Layer 4 of a small transformer language model trained on English Wikipedia (8 layers, counted from 0, width 128).
Take only the direct path to the model's output, skipping the later layers: a vector added to the residual stream pushes a token's score in proportion to its dot product with that token's output vector.

Output vectors of the tokens that the questions are about. A number n stands for n times 0.0027.
"oun": 46 -153 336 217 180 -14 27 67 -140 -206 146 96 122 -71 -217 -20 72 -10 -322 234 59 -44 34 -156 40 93 98 0 -3 73 -192 -119 -116 268 212 62 -158 14 -29 121 -57 -54 82 -100 -91 -32 129 -3 -182 -32 33 88 25 49 -95 -255 -38 107 21 -108 143 166 44 21 -31 -49 -93 120 -52 -36 22 -189 274 -26 373 -3 -111 22 -40 -48 -79 62 -143 -54 242 -24 -153 -79 193 42 51 -209 88 -156 22 -10 73 34 -72 -55 207 25 -232 -248 51 94 77 122 128 151 63 65 162 109 19 -13 -157 62 -23 32 -118 170 -306 -36 -163 82 -26 -155
".)": -17 -87 126 231 148 -31 -90 7 23 -156 133 18 -6 -60 86 152 -227 -95 -87 140 0 0 286 -311 -108 -186 -34 -29 -20 -200 52 -93 -49 -22 62 13 12 39 -83 185 117 -140 -72 124 194 82 -47 75 64 -7 -158 46 36 -60 170 -21 115 192 -42 -196 218 117 215 -131 142 -209 90 36 -80 55 49 32 46 -112 216 11 -14 -150 -168 -44 113 120 -176 -186 55 -472 -178 172 -17 -218 283 -151 144 -139 -117 -51 -58 -79 282 -155 186 -224 -244 -119 15 25 199 136 292 -62 -232 153 272 -35 398 147 -38 143 -78 163 -103 -18 -192 67 5 89 49 148
"-": -17 16 -144 -80 -30 110 -44 158 -122 68 -75 -147 230 13 -30 -79 -51 127 -37 73 148 -30 0 186 -140 181 15 -154 8 29 123 76 177 91 34 -48 2 132 -39 -76 -56 188 115 79 -40 -18 64 -135 15 141 -38 -20 -105 -78 -70 -58 -63 83 37 -42 -179 -103 -93 -76 31 -26 -83 -160 89 -59 114 49 25 71 -151 103 -68 61 169 -3 102 79 40 -183 -63 190 77 -10 76 22 62 183 76 9 52 -44 -121 -114 -111 102 82 -8 23 154 33 -51 -141 -98 -32 -125 -62 71 56 -110 -50 -19 322 -182 44 -105 -88 -130 138 21 -69 31 -53 -41
"'": -77 33 96 9 -36 170 95 161 -157 -73 -25 -132 197 -14 -81 -60 35 -118 -9 130 33 201 60 0 -56 95 3 -155 79 12 183 24 60 -199 132 -17 153 26 -187 -136 -42 53 -87 49 -174 -11 -46 121 118 17 94 150 -59 -93 43 -48 -160 -23 32 6 -80 44 76 -174 117 -56 49 -6 -146 180 193 -120 145 -196 -110 -159 145 -66 -135 107 42 -141 -148 -257 -102 113 98 46 58 -95 -95 -69 -23 -20 -11 -99 -95 -125 24 70 107 -171 0 85 86 -63 58 -97 57 124 45 -151 107 -15 -71 -78 200 -135 88 -35 -132 130 -55 -110 -63 -99 -95 138
" Champions": 95 106 114 47 39 -169 -137 18 6 -256 158 47 80 164 -144 -57 35 28 -246 265 -91 -14 -84 -138 157 -76 165 162 16 6 -179 -115 -24 -14 114 55 73 -109 -119 69 66 -184 233 66 43 87 19 123 0 -218 85 -6 84 14 -42 -65 81 -84 -106 -231 230 145 11 41 -61 84 138 326 -3 19 56 75 -55 -214 207 -78 64 88 -67 14 -76 -39 -44 159 41 -22 -155 216 92 -77 128 -80 -79 -119 -6 93 110 15 159 -249 -8 -214 -100 -42 -20 126 168 -3 176 84 -48 -48 181 24 109 -178 -67 26 -94 246 -211 11 -25 234 25 -59 -169 37
" is": 38 173 192 32 18 71 -32 0 -122 6 -26 128 -87 147 -30 -5 -111 40 175 -152 36 80 25 -120 -14 77 90 -37 -35 58 87 -68 63 7 122 -187 -58 -192 -28 24 -92 -98 -51 86 -190 60 25 3 11 126 71 -35 103 91 -79 -77 -153 141 -50 0 57 152 -153 15 -28 -121 -80 111 -81 95 15 -45 306 14 53 109 62 -16 -79 -27 172 3 -134 -71 116 8 -27 -108 -41 -210 31 71 110 -115 113 -156 -116 35 78 69 20 106 -17 85 145 -29 44 -42 80 -102 81 36 65 -76 -136 -80 22 8 47 33 34 37 0 -72 -255 -196 29 -9
"iences": 284 56 120 29 93 -156 68 235 91 -207 200 64 -137 90 -236 -35 -4 -93 -24 156 7 175 -50 -66 113 -21 144 334 92 -17 -74 -177 -195 88 124 24 106 -342 -12 228 77 -30 199 -9 69 -31 224 113 -99 8 172 212 177 287 -128 -162 -135 336 109 -183 275 -14 178 -38 33 -30 13 48 -21 96 36 168 102 16 359 -16 103 0 -116 -170 -4 -333 -137 -52 26 -189 -271 88 0 -197 124 -129 -134 -236 -130 -264 -141 10 141 61 -80 -202 -297 115 283 219 150 82 70 -292 -103 200 233 84 250 -55 -56 238 -46 125 236 225 -277 188 -141 57 -156 -64
" squad": 115 163 136 222 162 22 -3 62 48 -126 89 -162 55 0 48 110 103 32 -93 177 -114 86 -112 -163 -58 -21 83 118 -25 -125 -152 -59 -147 108 23 104 89 -33 -190 164 -180 -121 195 102 -81 78 106 -124 19 69 27 136 -31 30 -73 -160 87 -26 -46 -229 200 87 32 -119 -187 -82 216 239 -146 -96 -19 -95 -135 -181 17 -21 -24 161 -3 -21 6 -113 -154 52 35 60 -173 -149 193 -105 214 -155 71 -108 -198 165 0 -169 23 -207 22 -232 -158 -135 -269 86 175 114 98 -21 77 192 155 61 159 -221 -42 -104 -54 276 -249 357 -122 55 -201 -158 -240 85
"nes": -48 67 30 304 4 -47 67 -91 205 -228 108 -90 -209 -121 73 -14 -104 -70 -173 -73 88 267 -67 -314 91 -53 83 253 -299 -58 -150 -93 111 130 31 42 -184 34 -175 -118 72 -252 165 123 -91 -105 107 16 -38 -100 -161 8 -16 62 202 -163 73 292 117 -266 232 -41 -63 -180 0 -137 95 372 -207 51 159 -349 -20 -235 45 -252 -95 -110 -39 -238 -258 30 -125 -143 86 -203 -26 90 -119 180 94 44 101 -106 -196 44 218 150 250 -234 103 23 -292 -108 64 46 140 161 235 136 19 -26 179 164 112 -46 -114 191 -54 179 -134 91 -23 373 -133 228 -240 0
"hel": 177 153 60 60 276 84 -30 -131 8 -261 53 -67 0 -101 332 16 66 -70 -11 76 -49 139 51 20 131 -131 -94 90 58 -90 -338 -111 -175 164 -8 148 -38 57 -246 -179 -106 -22 132 66 48 -124 236 -4 15 -268 -19 314 177 11 -31 -14 122 290 -37 -178 124 222 -21 119 -92 149 144 239 -239 222 -221 -231 -44 -10 347 -132 -6 -101 -37 -4 -198 12 -207 -100 19 -5 -43 167 104 106 146 -60 209 -94 -11 105 52 35 70 -165 -296 94 -212 119 142 72 73 -53 -122 -78 -7 -73 187 83 348 101 16 -136 -127 80 -292 45 54 134 -73 -170 -216 -93

Output weights of attention head 1. The head adds the sum of these rows, row i times number i of z. A number n stands for n times 0.0012.
o0: 176 98 -45 198 255 58 -40 -174 -194 85 34 -205 -157 -37 -98 138 -24 61 -71 -121 -115 -165 195 -192 -56 -206 -53 -92 -34 69 97 -142 -20 282 -129 -110 -115 -89 4 -58 -53 19 159 112 -132 -217 105 -141 66 94 104 -73 -183 177 -93 107 -17 114 -179 144 -40 22 -162 130 -270 -29 80 155 50 53 113 168 44 -45 12 22 47 111 -90 90 1 37 -104 11 61 -195 53 -243 -101 20 86 -20 -90 -100 -101 36 -24 1 58 98 70 87 51 166 258 -13 37 62 -41 -78 -35 -169 10 -205 -77 -39 -3 -55 -20 -206 -260 -21 64 100 49 -78 -9 108
o1: 0 91 38 -5 70 -22 135 47 -178 -100 -30 36 138 -20 23 -59 206 -22 -38 -85 -115 -103 51 -112 69 49 -175 19 30 -68 -56 180 200 -270 -45 -230 64 28 -59 17 -30 65 -74 -7 154 -24 93 -100 -7 182 162 -99 -92 235 158 81 -141 -140 -82 -82 -50 -37 -18 -30 -77 91 158 132 -15 -153 -188 37 -43 -85 136 -145 136 -26 65 -26 28 14 40 -111 -128 170 -67 64 229 -39 167 -47 68 34 -134 -112 -30 -84 -114 212 -184 162 -114 153 322 -80 71 46 41 1 26 9 -66 112 -220 68 26 -79 170 -16 91 -38 -14 -229 -291 40 -90 -35
o2: 109 191 -204 168 -65 154 -57 -23 177 31 -21 -31 177 -159 133 -27 -44 -223 100 169 -54 -132 -10 -83 134 -204 313 -203 -68 94 -82 133 206 20 62 74 -228 59 -143 -269 52 13 -33 -190 -252 -8 237 -103 81 -2 -115 153 219 20 24 -247 -22 -83 -151 -109 117 2 -122 -86 -53 5 89 31 -57 -93 45 -258 -220 -48 139 -133 -4 159 -201 53 8 140 -151 82 -109 217 154 -52 -153 36 64 136 84 13 -12 -28 -20 107 52 -53 -113 36 112 -7 -139 8 52 88 182 249 69 -103 16 -130 115 -164 -237 208 -53 -117 -105 -14 84 8 180 -111 -28 257
o3: -223 -55 39 -15 157 42 126 29 -165 79 -48 182 -60 50 -154 3 3 33 42 66 75 263 40 169 -42 -76 -99 -45 144 98 42 125 142 73 -128 -48 -55 53 60 -65 266 -3 -69 -168 69 -15 157 -38 49 154 265 -35 96 -157 311 1 96 15 -32 74 20 47 119 -14 64 6 108 -190 -32 24 -16 -105 -232 -116 153 208 123 72 -57 18 218 73 9 178 -69 -70 158 76 -54 -138 319 73 87 57 9 111 -47 -158 -48 67 94 15 -51 -270 56 -19 89 -69 -136 -23 103 -3 -16 13 224 48 3 7 -37 74 92 83 67 45 252 -128 36 -87
o4: 20 85 57 -6 9 -65 -56 100 46 33 -161 -92 66 117 33 -30 -241 -43 236 102 -133 54 151 40 -154 -269 -88 -117 22 -4 -253 -247 21 -82 -45 -110 195 -101 59 -2 -127 -91 88 35 60 -2 -37 -365 31 -54 127 -177 220 -40 27 -80 -9 -135 37 12 -102 -21 61 223 4 31 -137 -86 176 -10 18 99 14 -95 -31 -86 -55 46 -98 -312 -70 -147 -121 -182 -15 -16 -98 324 51 -166 59 -105 34 14 -132 -148 -128 107 199 -47 -89 147 242 129 -82 111 -124 44 -40 -42 -138 -170 63 8 137 7 265 -31 261 31 -16 79 122 105 -92 -192 -30 91
o5: 158 -72 -232 -123 -65 89 57 84 52 142 50 -70 -46 36 125 67 -84 16 -199 140 -103 218 86 -23 103 -78 65 -143 -167 -76 21 43 82 110 -208 -105 75 -154 116 -76 -92 123 -87 12 24 -137 24 -188 0 -36 338 -81 -24 1 -86 73 16 -54 33 21 176 31 -174 64 7 48 21 69 -110 10 60 -93 113 -20 -9 9 -94 177 47 -33 11 -29 74 4 46 33 -7 -63 61 30 -164 -42 -45 49 151 -113 -28 -57 21 -140 -171 -43 -44 -75 -61 66 166 -53 -91 81 117 7 16 63 -151 -6 200 -74 265 -54 -189 -22 10 -126 -73 1 -139 -112
o6: 107 308 13 -13 161 -45 -154 185 115 97 1 -188 57 140 148 -280 215 -9 4 169 25 44 -129 56 -39 -103 -32 -40 69 9 59 55 136 149 69 101 -83 -74 48 50 54 103 110 -56 308 -78 -26 -125 -20 -69 15 123 -82 -62 101 72 -36 69 102 278 169 0 -119 77 -130 201 -145 -136 -118 -206 79 36 -220 -38 -213 -248 132 -181 121 -117 -161 -106 2 132 99 -4 80 -30 85 -139 53 -152 -127 -59 -83 -34 227 -57 -16 55 -179 55 196 -35 18 170 -87 24 113 -23 12 83 156 86 -18 -36 173 -61 43 261 214 4 81 -53 29 187 -99 -152
o7: 47 82 237 -128 123 47 -169 3 203 68 -31 -223 -90 -31 114 -287 -107 -33 -45 -101 3 -150 -1 13 -37 109 92 -192 -190 -79 -62 -14 19 -56 28 -93 48 25 -140 -66 -233 178 39 -17 -169 -150 145 41 162 -201 33 242 -41 111 177 -14 -103 -92 151 175 -7 86 -223 -232 -50 -126 -72 -6 250 -95 -79 153 54 -203 128 -15 89 82 1 -134 62 228 -70 -7 -9 -167 -4 -3 -62 33 57 -86 89 83 80 0 -149 84 -88 35 -33 23 159 -21 -137 45 -83 8 10 17 47 129 63 88 -49 1 107 -296 -82 -113 -248 -10 51 -29 125 -168 51 -100
o8: 30 -53 181 -52 258 -192 -85 148 -12 109 155 147 155 -84 -269 78 -52 -1 -35 52 55 -66 -24 -78 -177 -123 -119 114 -166 42 -60 27 -68 163 -52 -170 285 -58 -32 -8 -189 102 -181 -200 73 -124 141 -93 -273 -93 -99 -23 -40 71 111 45 -9 46 40 98 -77 76 -22 -64 78 -24 -118 -75 -48 41 5 38 -52 109 31 292 46 -30 -94 87 353 -23 -143 -132 47 164 -4 -7 -71 81 43 113 120 68 69 -86 -74 58 -120 -10 -60 -1 96 146 -131 85 -91 -33 78 -71 -22 -49 -60 155 -53 -49 -31 307 -76 -119 28 51 -290 -113 -47 101 -119 -78
o9: -65 68 53 -7 112 -73 34 9 -136 28 -38 147 137 -70 111 -47 -220 -61 -120 85 73 92 7 -201 127 114 -99 -90 95 197 244 -340 -130 -105 -24 -108 6 95 -59 126 -46 61 -441 120 120 -233 76 -146 48 190 -174 -137 25 -131 -52 58 107 91 71 21 159 -55 152 4 92 19 -171 157 88 108 -57 116 146 -41 246 -151 -1 -131 -130 -42 -26 143 -86 -98 -35 -109 52 51 -28 -54 153 39 -45 164 -7 8 -196 78 -37 -114 -246 119 -11 143 -46 -223 31 11 -11 -49 -88 162 122 -29 -127 66 -89 84 -112 -52 51 49 -78 59 155 -44 177 -25
o10: 90 -7 186 -238 146 -5 -125 -202 220 118 3 -61 17 -184 -58 -63 -128 -148 -85 -56 140 6 73 -52 57 14 154 82 67 -325 -46 169 -152 80 132 -12 127 108 -142 14 150 -102 -52 -163 58 -50 19 -61 128 -174 19 -20 123 -228 -84 -18 -61 10 -50 164 216 -194 197 29 31 192 71 61 11 -102 26 -157 22 -125 42 116 -13 -42 43 49 -110 80 6 -135 -80 12 9 115 51 -103 103 9 -32 104 104 -52 -22 18 33 -78 -43 -85 148 -82 85 43 -9 157 -118 -31 -81 -8 11 -40 -47 -265 42 189 -197 51 -22 -113 -143 56 -100 15 -24 93
o11: 25 -224 -3 220 216 56 127 -85 -47 -312 80 21 -163 -64 18 -136 76 82 -77 230 -25 39 265 120 134 -53 -32 -157 -78 -6 221 -33 -196 59 -230 162 -50 68 78 -259 132 35 -130 113 -23 16 -160 -112 144 -94 232 -229 13 45 216 -104 29 -76 -213 -47 80 -123 -42 155 142 141 23 114 107 -84 -214 -84 -231 162 -75 146 -5 -97 113 141 105 40 111 68 -285 75 18 3 111 263 33 -41 -93 146 162 329 31 -6 96 -63 296 93 37 -56 -180 -262 52 218 -62 -102 -52 -103 67 127 157 -300 -1 50 21 285 -41 -115 -50 -1 158 -50 -9 129
o12: -103 163 -1 10 53 -9 -15 56 -171 -47 74 8 79 -10 197 107 -32 74 -47 -266 205 134 190 138 320 151 17 23 68 -104 -206 -34 -76 65 43 -27 -46 -98 230 -98 137 -35 -61 -70 -110 151 -72 117 158 62 86 112 -190 -209 183 100 -107 -62 252 122 163 -26 84 -175 127 69 -183 -23 -120 -117 75 -68 -85 -140 -99 52 106 -25 -7 12 49 -1 -124 -31 -62 197 167 -144 -151 301 -92 -62 -105 -4 -17 -118 90 34 -189 119 105 -184 110 169 20 6 83 -8 -72 -313 126 38 -64 9 -82 45 -50 -176 4 3 -22 235 248 -192 -131 -101 -50 130
o13: -25 -188 -135 -63 4 160 20 75 29 -8 -197 -90 103 -171 106 -33 -173 -10 1 126 97 -47 -56 372 -142 -39 -169 -5 197 52 -259 -15 5 -91 13 60 -155 172 163 220 65 208 -70 171 12 98 123 -80 -83 196 27 -96 -160 -76 -1 148 23 190 338 35 48 37 109 -214 23 -22 42 -40 118 -24 -44 -10 -34 95 -68 4 -19 -4 102 -91 119 -38 164 -67 -305 77 25 85 109 -137 -103 -135 36 41 127 23 144 -114 -172 253 142 -16 -89 39 45 100 -24 132 -39 160 25 179 -63 59 44 53 50 -123 55 208 76 -220 204 20 -6 45 -56 33
o14: -56 17 -99 -79 65 -101 5 -89 -2 -177 -84 123 -6 -32 224 -25 112 77 -178 199 -53 -79 -160 17 -151 -59 74 -46 125 -106 94 -61 -160 26 -67 -148 -35 -150 58 138 47 -28 27 -86 61 51 167 64 10 -96 37 14 68 -33 -83 31 105 -95 187 -22 -88 29 50 -88 185 190 -128 -11 -84 -196 87 190 -100 -113 -97 10 195 -53 -164 -19 -30 35 -156 -33 -59 75 11 -51 74 -108 -184 -165 -94 120 -128 -47 -32 140 -152 -91 189 -131 0 -94 52 34 -43 187 239 26 -42 -42 65 203 -34 19 63 -142 -61 -106 -24 -30 139 125 -108 -6 -88 -34
o15: 318 189 41 206 32 -41 -93 193 -73 67 77 36 -73 18 126 202 -249 -173 -245 55 -51 -172 -7 -24 55 -84 119 87 -186 -57 -113 -251 -285 79 -33 62 -139 -19 -16 -31 -18 -32 24 256 -29 2 81 88 20 20 5 344 337 3 -24 25 172 83 -59 -68 155 -218 -108 98 -171 -240 70 14 74 100 -205 -55 26 -81 -72 -25 177 41 41 -254 7 30 81 -36 125 74 -246 25 24 -184 -140 177 -23 -79 -2 57 -161 118 -83 151 109 -138 -250 -99 27 177 195 -102 25 -183 143 -29 31 22 58 52 -92 -69 -145 -1 46 -27 48 -371 -11 -200 -107 182
o16: 23 40 -39 -63 1 -146 151 176 125 169 -2 -56 77 -178 -67 83 -57 12 -211 -41 -40 150 96 61 -94 186 -81 -76 99 -32 -307 -58 1 50 -121 8 -101 -55 93 -201 -51 -27 -101 11 91 10 51 1 -303 19 293 68 218 125 -19 -140 -54 78 150 -97 -98 -145 42 -97 67 88 -99 126 -159 -81 153 46 -245 174 176 60 -63 39 -201 -178 13 -89 116 213 36 -88 -82 -129 46 142 70 -419 177 202 101 -177 -34 -79 122 -105 32 46 4 154 70 -46 166 100 49 -92 -200 -86 -1 8 34 19 36 3 44 4 86 77 132 -98 -19 66 54 38
o17: 122 70 133 -3 146 -70 74 72 -82 106 -116 15 16 64 127 -32 -26 49 172 205 38 -27 108 65 90 -44 -98 -23 108 52 160 -9 -12 60 166 -72 -64 96 94 34 62 -144 53 -93 81 -12 -46 24 -71 -140 61 112 -23 53 -85 -222 -13 5 61 80 41 -14 -63 -102 -158 -30 128 -52 94 -23 244 -48 170 -21 140 -50 184 -51 -114 -113 -242 47 -36 13 3 -80 276 -308 -53 41 -53 73 -16 -128 237 -11 -35 56 53 152 -107 50 63 64 235 1 65 -81 -114 302 19 22 52 41 26 54 52 -228 55 -82 -66 153 -131 103 -11 51 89 -28
o18: 41 -160 166 -187 158 76 -147 -92 232 -19 -1 17 31 -186 80 -164 70 -65 -150 118 101 107 104 11 96 -59 90 121 1 -87 51 21 -102 -88 83 38 99 19 -12 55 184 -57 87 -145 91 -230 88 142 -156 55 95 244 -104 21 -28 -39 131 -73 62 -187 92 318 -14 94 -79 -145 -35 122 118 131 37 101 -34 10 12 -8 107 23 88 40 -61 -224 107 -59 15 -21 -57 3 125 29 125 -42 9 243 -252 98 -237 90 -94 147 46 -2 -71 39 -53 -165 106 236 272 56 -130 167 -106 -72 -175 -59 149 71 24 91 63 -80 -57 39 40 -11 -101 -64
o19: -21 -56 121 32 129 83 133 -56 33 85 -42 -9 116 84 38 37 -140 102 -138 25 119 -7 212 20 -108 -68 -112 -125 93 -148 1 -131 105 192 -115 -207 -94 -42 40 85 -191 -1 -74 -56 56 35 41 -12 -68 198 -166 -85 -131 -187 8 93 -118 5 52 86 -34 -199 -44 -102 -243 87 225 37 124 97 -122 104 111 162 99 -68 11 -105 81 -185 -84 -50 174 -306 138 -48 -25 -55 -236 -62 126 -105 -9 -81 13 -38 138 -89 174 -33 113 246 158 158 -278 67 225 55 186 124 -43 14 -279 8 -194 -130 152 -126 -85 138 -124 -58 -54 104 27 -194 18 -250
o20: -112 -48 122 97 284 73 26 152 72 58 -144 74 -68 61 215 -48 34 -276 171 -57 -19 3 5 -179 -58 -25 67 18 -97 -32 -78 35 378 106 99 64 16 -144 111 -140 98 -100 101 184 -200 93 14 64 38 -25 37 163 111 -161 -12 100 -201 154 -117 -110 26 -34 149 100 146 -60 -220 119 2 -125 31 127 -66 33 -123 -50 -71 -63 -8 -156 -66 26 84 27 -87 149 39 -17 72 -148 112 0 -34 163 -77 281 98 113 -6 -30 99 -106 -204 -118 25 71 -5 40 -68 54 -68 -20 129 -37 -132 -11 -121 -40 -49 -177 -56 47 -121 63 13 70 -140 65
o21: 30 159 -139 -93 -73 -175 -27 -135 61 -98 -150 111 -268 39 122 8 -108 41 -102 -97 -59 57 -221 123 77 -38 32 227 -147 142 -27 -93 -131 256 -80 48 159 -79 -120 -5 -44 -35 182 -68 -79 149 160 255 -21 -95 -29 -133 137 -38 -57 31 175 -15 192 142 -104 -57 -93 -101 -87 164 126 -51 103 202 -100 -141 -40 -253 -232 23 169 -212 -66 -143 -11 161 39 -23 -16 56 -4 -114 -52 -21 -142 14 84 150 112 -193 -61 153 115 122 -84 237 -39 -102 71 84 110 220 -159 126 -106 -64 0 94 71 2 162 66 27 -73 190 225 -133 -93 135 -51 36 83
o22: -234 57 37 61 84 34 -14 -36 -11 244 -1 -204 -122 -184 -230 0 29 -74 -22 6 87 140 -243 -2 100 67 13 95 308 4 -16 33 -67 -264 71 93 22 84 152 64 60 169 -74 28 252 -150 -196 -180 -42 -208 40 -121 152 -112 45 194 9 -98 -140 98 -38 -51 -87 74 -119 -117 103 59 31 -171 44 -197 -128 53 60 89 76 -78 38 27 282 -68 30 23 -192 -118 -261 -168 47 22 -17 82 -56 308 168 123 121 -164 -82 -215 -87 -111 -16 -68 -30 -168 -149 -59 169 24 -105 53 -62 78 31 206 101 270 -11 76 198 11 93 90 -90 -24 49 -231
o23: -58 50 -71 82 59 90 -220 89 -31 -127 32 216 102 38 86 144 86 -110 -125 -23 -60 1 51 342 -9 -123 66 48 -132 -112 250 5 31 197 206 91 -29 126 -51 -36 -36 8 162 -142 -82 205 175 14 26 -57 -5 -33 209 99 -36 -45 -34 -16 13 15 -117 -13 -18 -33 -169 -51 -174 63 -163 161 48 -100 26 -6 187 67 -42 56 120 -87 -57 -49 -47 -8 -89 -131 25 -134 29 131 -46 97 144 -117 13 -179 -94 -148 153 -122 34 -51 -1 109 38 52 -45 -179 -33 -223 96 130 -73 -145 93 -221 142 -176 -11 4 -93 -68 -62 46 59 199 141 50
o24: -157 -42 -257 95 -103 -186 -19 82 -24 -104 -7 25 -32 90 -46 -111 21 41 -88 40 226 -16 136 -114 164 -115 -75 -45 -60 96 -99 38 -29 88 95 -39 -308 57 -70 42 83 -26 71 102 -79 -32 -166 -236 -31 129 -87 -40 27 -19 -224 -169 -287 -153 189 -112 -157 -10 -119 39 132 -39 77 60 143 -52 38 -213 50 63 109 12 -29 -9 -86 49 -86 -90 1 -34 102 151 18 -48 -100 -99 193 108 -17 38 37 118 0 61 -218 -31 200 133 -26 -187 390 8 -262 16 -76 -20 105 87 -18 -257 -48 -104 143 -58 55 -75 60 -58 9 -156 -181 96 -72 70
o25: 236 -20 -79 20 25 46 68 111 -213 -12 -261 47 23 93 -335 78 -12 -154 145 21 75 -148 120 -80 -35 -58 -146 -53 -32 -5 -383 -62 18 33 45 2 144 -26 50 91 -172 -133 170 -11 91 27 -21 -62 73 34 139 -126 55 -87 31 61 78 93 -299 56 -7 72 21 167 88 123 -124 88 202 44 111 -11 -135 -2 148 39 -13 112 149 125 22 -12 66 48 -33 253 126 185 41 215 105 -37 -75 263 -2 -104 36 63 -136 43 -60 -44 75 -55 -69 168 -143 60 -161 91 -121 62 -27 84 -179 -92 -33 -28 6 105 -76 129 38 -100 314 -146 -152 199
o26: 123 -16 47 11 5 -35 -107 -131 83 82 4 133 9 -146 78 32 -377 100 -178 35 -234 83 74 -8 -5 2 -82 -94 -152 -63 165 57 334 -9 -145 44 66 194 66 118 0 -26 -22 -205 -36 204 -201 -28 -36 33 51 35 -167 -1 94 209 56 -47 -17 41 -115 -168 255 46 55 -48 -86 -148 205 -65 -56 21 -2 84 169 208 -109 -47 -215 -129 165 82 -39 -89 -92 -30 53 -97 -72 43 63 -128 87 170 -113 116 143 -36 -38 -10 -129 -83 52 70 29 74 11 -39 -133 -32 -111 130 10 207 2 98 157 196 136 99 87 -111 87 -43 97 -17 -153 183
o27: -3 -72 -80 -179 275 90 61 -36 -68 70 93 307 191 -250 -47 -5 107 -118 5 161 -89 -196 21 51 -74 -150 56 36 15 13 -206 -264 70 -205 19 62 -4 214 -141 193 133 209 -3 -72 -90 -7 44 207 -300 -25 12 87 162 -333 -68 -96 -35 68 78 -151 -49 -91 61 103 185 -62 -42 -21 92 208 -40 35 -83 -152 -113 -63 -146 -131 21 -84 -386 159 102 -319 -132 -110 -84 73 -228 23 9 -17 -21 138 -6 1 103 49 -84 -63 -167 -180 -6 -76 65 123 -175 463 142 76 28 -138 196 -75 39 55 102 -130 -79 120 9 -283 -72 192 111 137 111 -72
o28: 134 44 112 -93 -122 12 -97 -106 -88 -14 -24 127 206 31 0 -21 -65 27 46 -27 210 65 56 89 -188 48 91 83 -23 84 -104 93 43 -107 -20 21 -71 -66 358 -44 -65 67 71 -13 -166 146 141 -111 142 88 -55 -60 44 53 -89 -64 -81 110 78 -18 128 -2 -244 1 22 -29 -291 58 -278 6 -49 23 -119 116 9 76 162 -184 -47 -220 -58 -16 91 -9 45 -57 86 105 113 161 249 -120 -60 -17 49 149 26 -92 -199 -40 -34 -55 65 -34 19 120 325 25 -50 -2 -67 -144 4 -13 12 127 -46 100 131 58 -39 94 38 -37 -16 -132 104 -3
o29: 20 -249 -147 73 -82 -160 -120 25 -120 -269 -73 -34 18 -157 147 -74 20 -75 20 -46 81 -87 50 -7 49 -100 283 -123 -61 -141 -230 -204 44 -29 -118 213 29 102 32 -39 -114 180 -41 147 16 -138 66 -89 -78 -109 -30 55 23 -111 -97 -26 303 -13 -50 -213 -63 -118 -106 -45 12 187 5 -13 203 -62 -49 89 122 -27 130 81 114 -55 -44 -88 28 -18 57 246 146 -146 -8 6 -48 36 -234 4 105 -4 -56 134 15 -157 -12 -109 132 -77 108 -63 198 93 26 -80 -240 80 98 -104 -54 199 -133 75 27 -85 -234 -4 65 179 104 65 -154 98 14 -80
o30: 79 36 -61 121 -78 56 15 -124 131 -66 38 172 387 11 111 -35 146 -15 142 -26 -54 152 -28 -292 -209 -22 -148 95 56 58 0 -91 -59 -104 -45 278 95 -50 14 238 14 -143 -163 -106 45 -144 2 64 -42 -261 -64 120 -90 -169 100 -113 -28 -91 20 -156 -34 -62 9 -30 -26 -12 21 127 -29 57 -103 71 -29 -103 -185 115 165 70 -93 -145 -45 -241 81 -43 -130 69 -103 -41 150 -29 79 125 -10 78 -1 141 118 -61 80 -5 -65 -17 -117 1 -96 -194 -115 184 180 -85 -121 302 -25 -103 -151 -35 -246 -71 -68 75 -121 -158 220 -9 128 39 98 21
o31: -3 -64 -45 50 -31 170 -7 56 -14 39 -76 102 52 152 212 20 131 -118 77 134 170 -136 89 -105 -12 100 -77 -64 -92 114 -122 -4 19 29 47 250 -91 94 -72 28 -84 -55 -335 -95 74 123 -19 -66 -82 202 39 243 -99 -130 -24 62 283 187 44 33 -74 21 -149 95 19 -71 -107 25 125 151 -57 -100 -83 68 -351 -12 10 -29 136 -346 -20 150 -147 -108 39 -87 -90 -18 -15 -51 101 107 33 62 -12 -119 -30 -176 204 182 168 28 -82 66 -5 -39 -99 -40 98 -137 4 -60 191 -63 51 87 -14 12 41 23 110 -81 8 -133 -14 215 -41 -87

Each question shows a token from some text and the vector z that the head gathered there. A number n stands for n times 0.0054.

"rik": -102 -42 126 -45 10 -63 -79 8 103 85 80 -51 -44 -104 10 -89 -95 -58 93 137 -11 -183 5 23 58 181 -38 -128 12 -15 30 -103
Which three tokens does it push up most, strongest first? " Champions", "oun", " squad"

".": -131 -12 189 70 -18 -18 -126 -83 -31 70 110 -149 -70 54 -28 -77 -8 -83 153 57 67 -54 7 -59 117 -10 113 240 60 -92 84 11
Which of these tokens does it push down most? " is"

"d": -69 0 -51 -45 51 -53 -112 -6 175 134 140 -86 123 24 -71 -120 -116 26 -22 -2 43 -73 2 -69 12 87 103 -12 -198 -48 -32 -65
Pushed up most: "'"

" ": 135 -23 159 108 57 -125 71 0 -141 -71 83 134 -83 -166 0 1 -52 93 -50 125 -33 16 35 73 29 115 -111 -79 19 -58 -52 -32
Pushed up most: " Champions"

"re": 3 10 14 -14 -121 20 -47 -89 69 23 68 41 26 27 15 11 97 -1 -39 103 79 -98 29 -71 27 -56 24 -47 -52 69 45 -15
Which three tokens does it push up most, strongest first? "oun", ".)", "nes"

" Netherlands": -12 -44 105 63 -19 -43 63 -15 -50 5 91 45 11 -18 -21 -35 1 55 7 13 21 -65 107 70 12 90 53 -7 125 -43 -1 -25
Pushed up most: " Champions"

"ter": 84 41 84 80 2 -83 3 -9 -25 74 73 65 32 -63 -59 2 -68 59 14 60 -10 -38 16 23 78 143 -58 -85 -14 -69 -45 -74
Pushed up most: " is"

"t": -135 71 -7 25 5 55 -114 90 64 82 -3 -49 95 39 -29 -28 14 -63 -22 -36 77 -96 -27 -70 -42 89 -9 -23 -17 -9 64 -68
Pushed up most: "'"

"2": 88 27 -62 -46 -86 -17 28 -42 -13 -8 -17 12 -6 -56 -28 -42 -85 88 68 -2 21 -136 90 110 22 -92 1 -140 -70 -98 70 -62
Which three tokens does it push up most, strongest first? " is", " squad", "'"

"irds": 22 42 80 20 38 14 25 -32 34 61 28 44 40 -43 18 14 -16 16 46 41 26 -107 30 40 39 79 3 -63 2 -66 47 -10
Which two tokens does it push up most, strongest first? " squad", " Champions"

"rolled": 46 -23 122 -5 53 1 57 20 -30 83 7 20 -41 -22 -102 -14 -3 91 23 80 37 -4 28 40 -2 17 9 16 54 43 30 -42
Which three tokens does it push up most, strongest first? "hel", "nes", " Champions"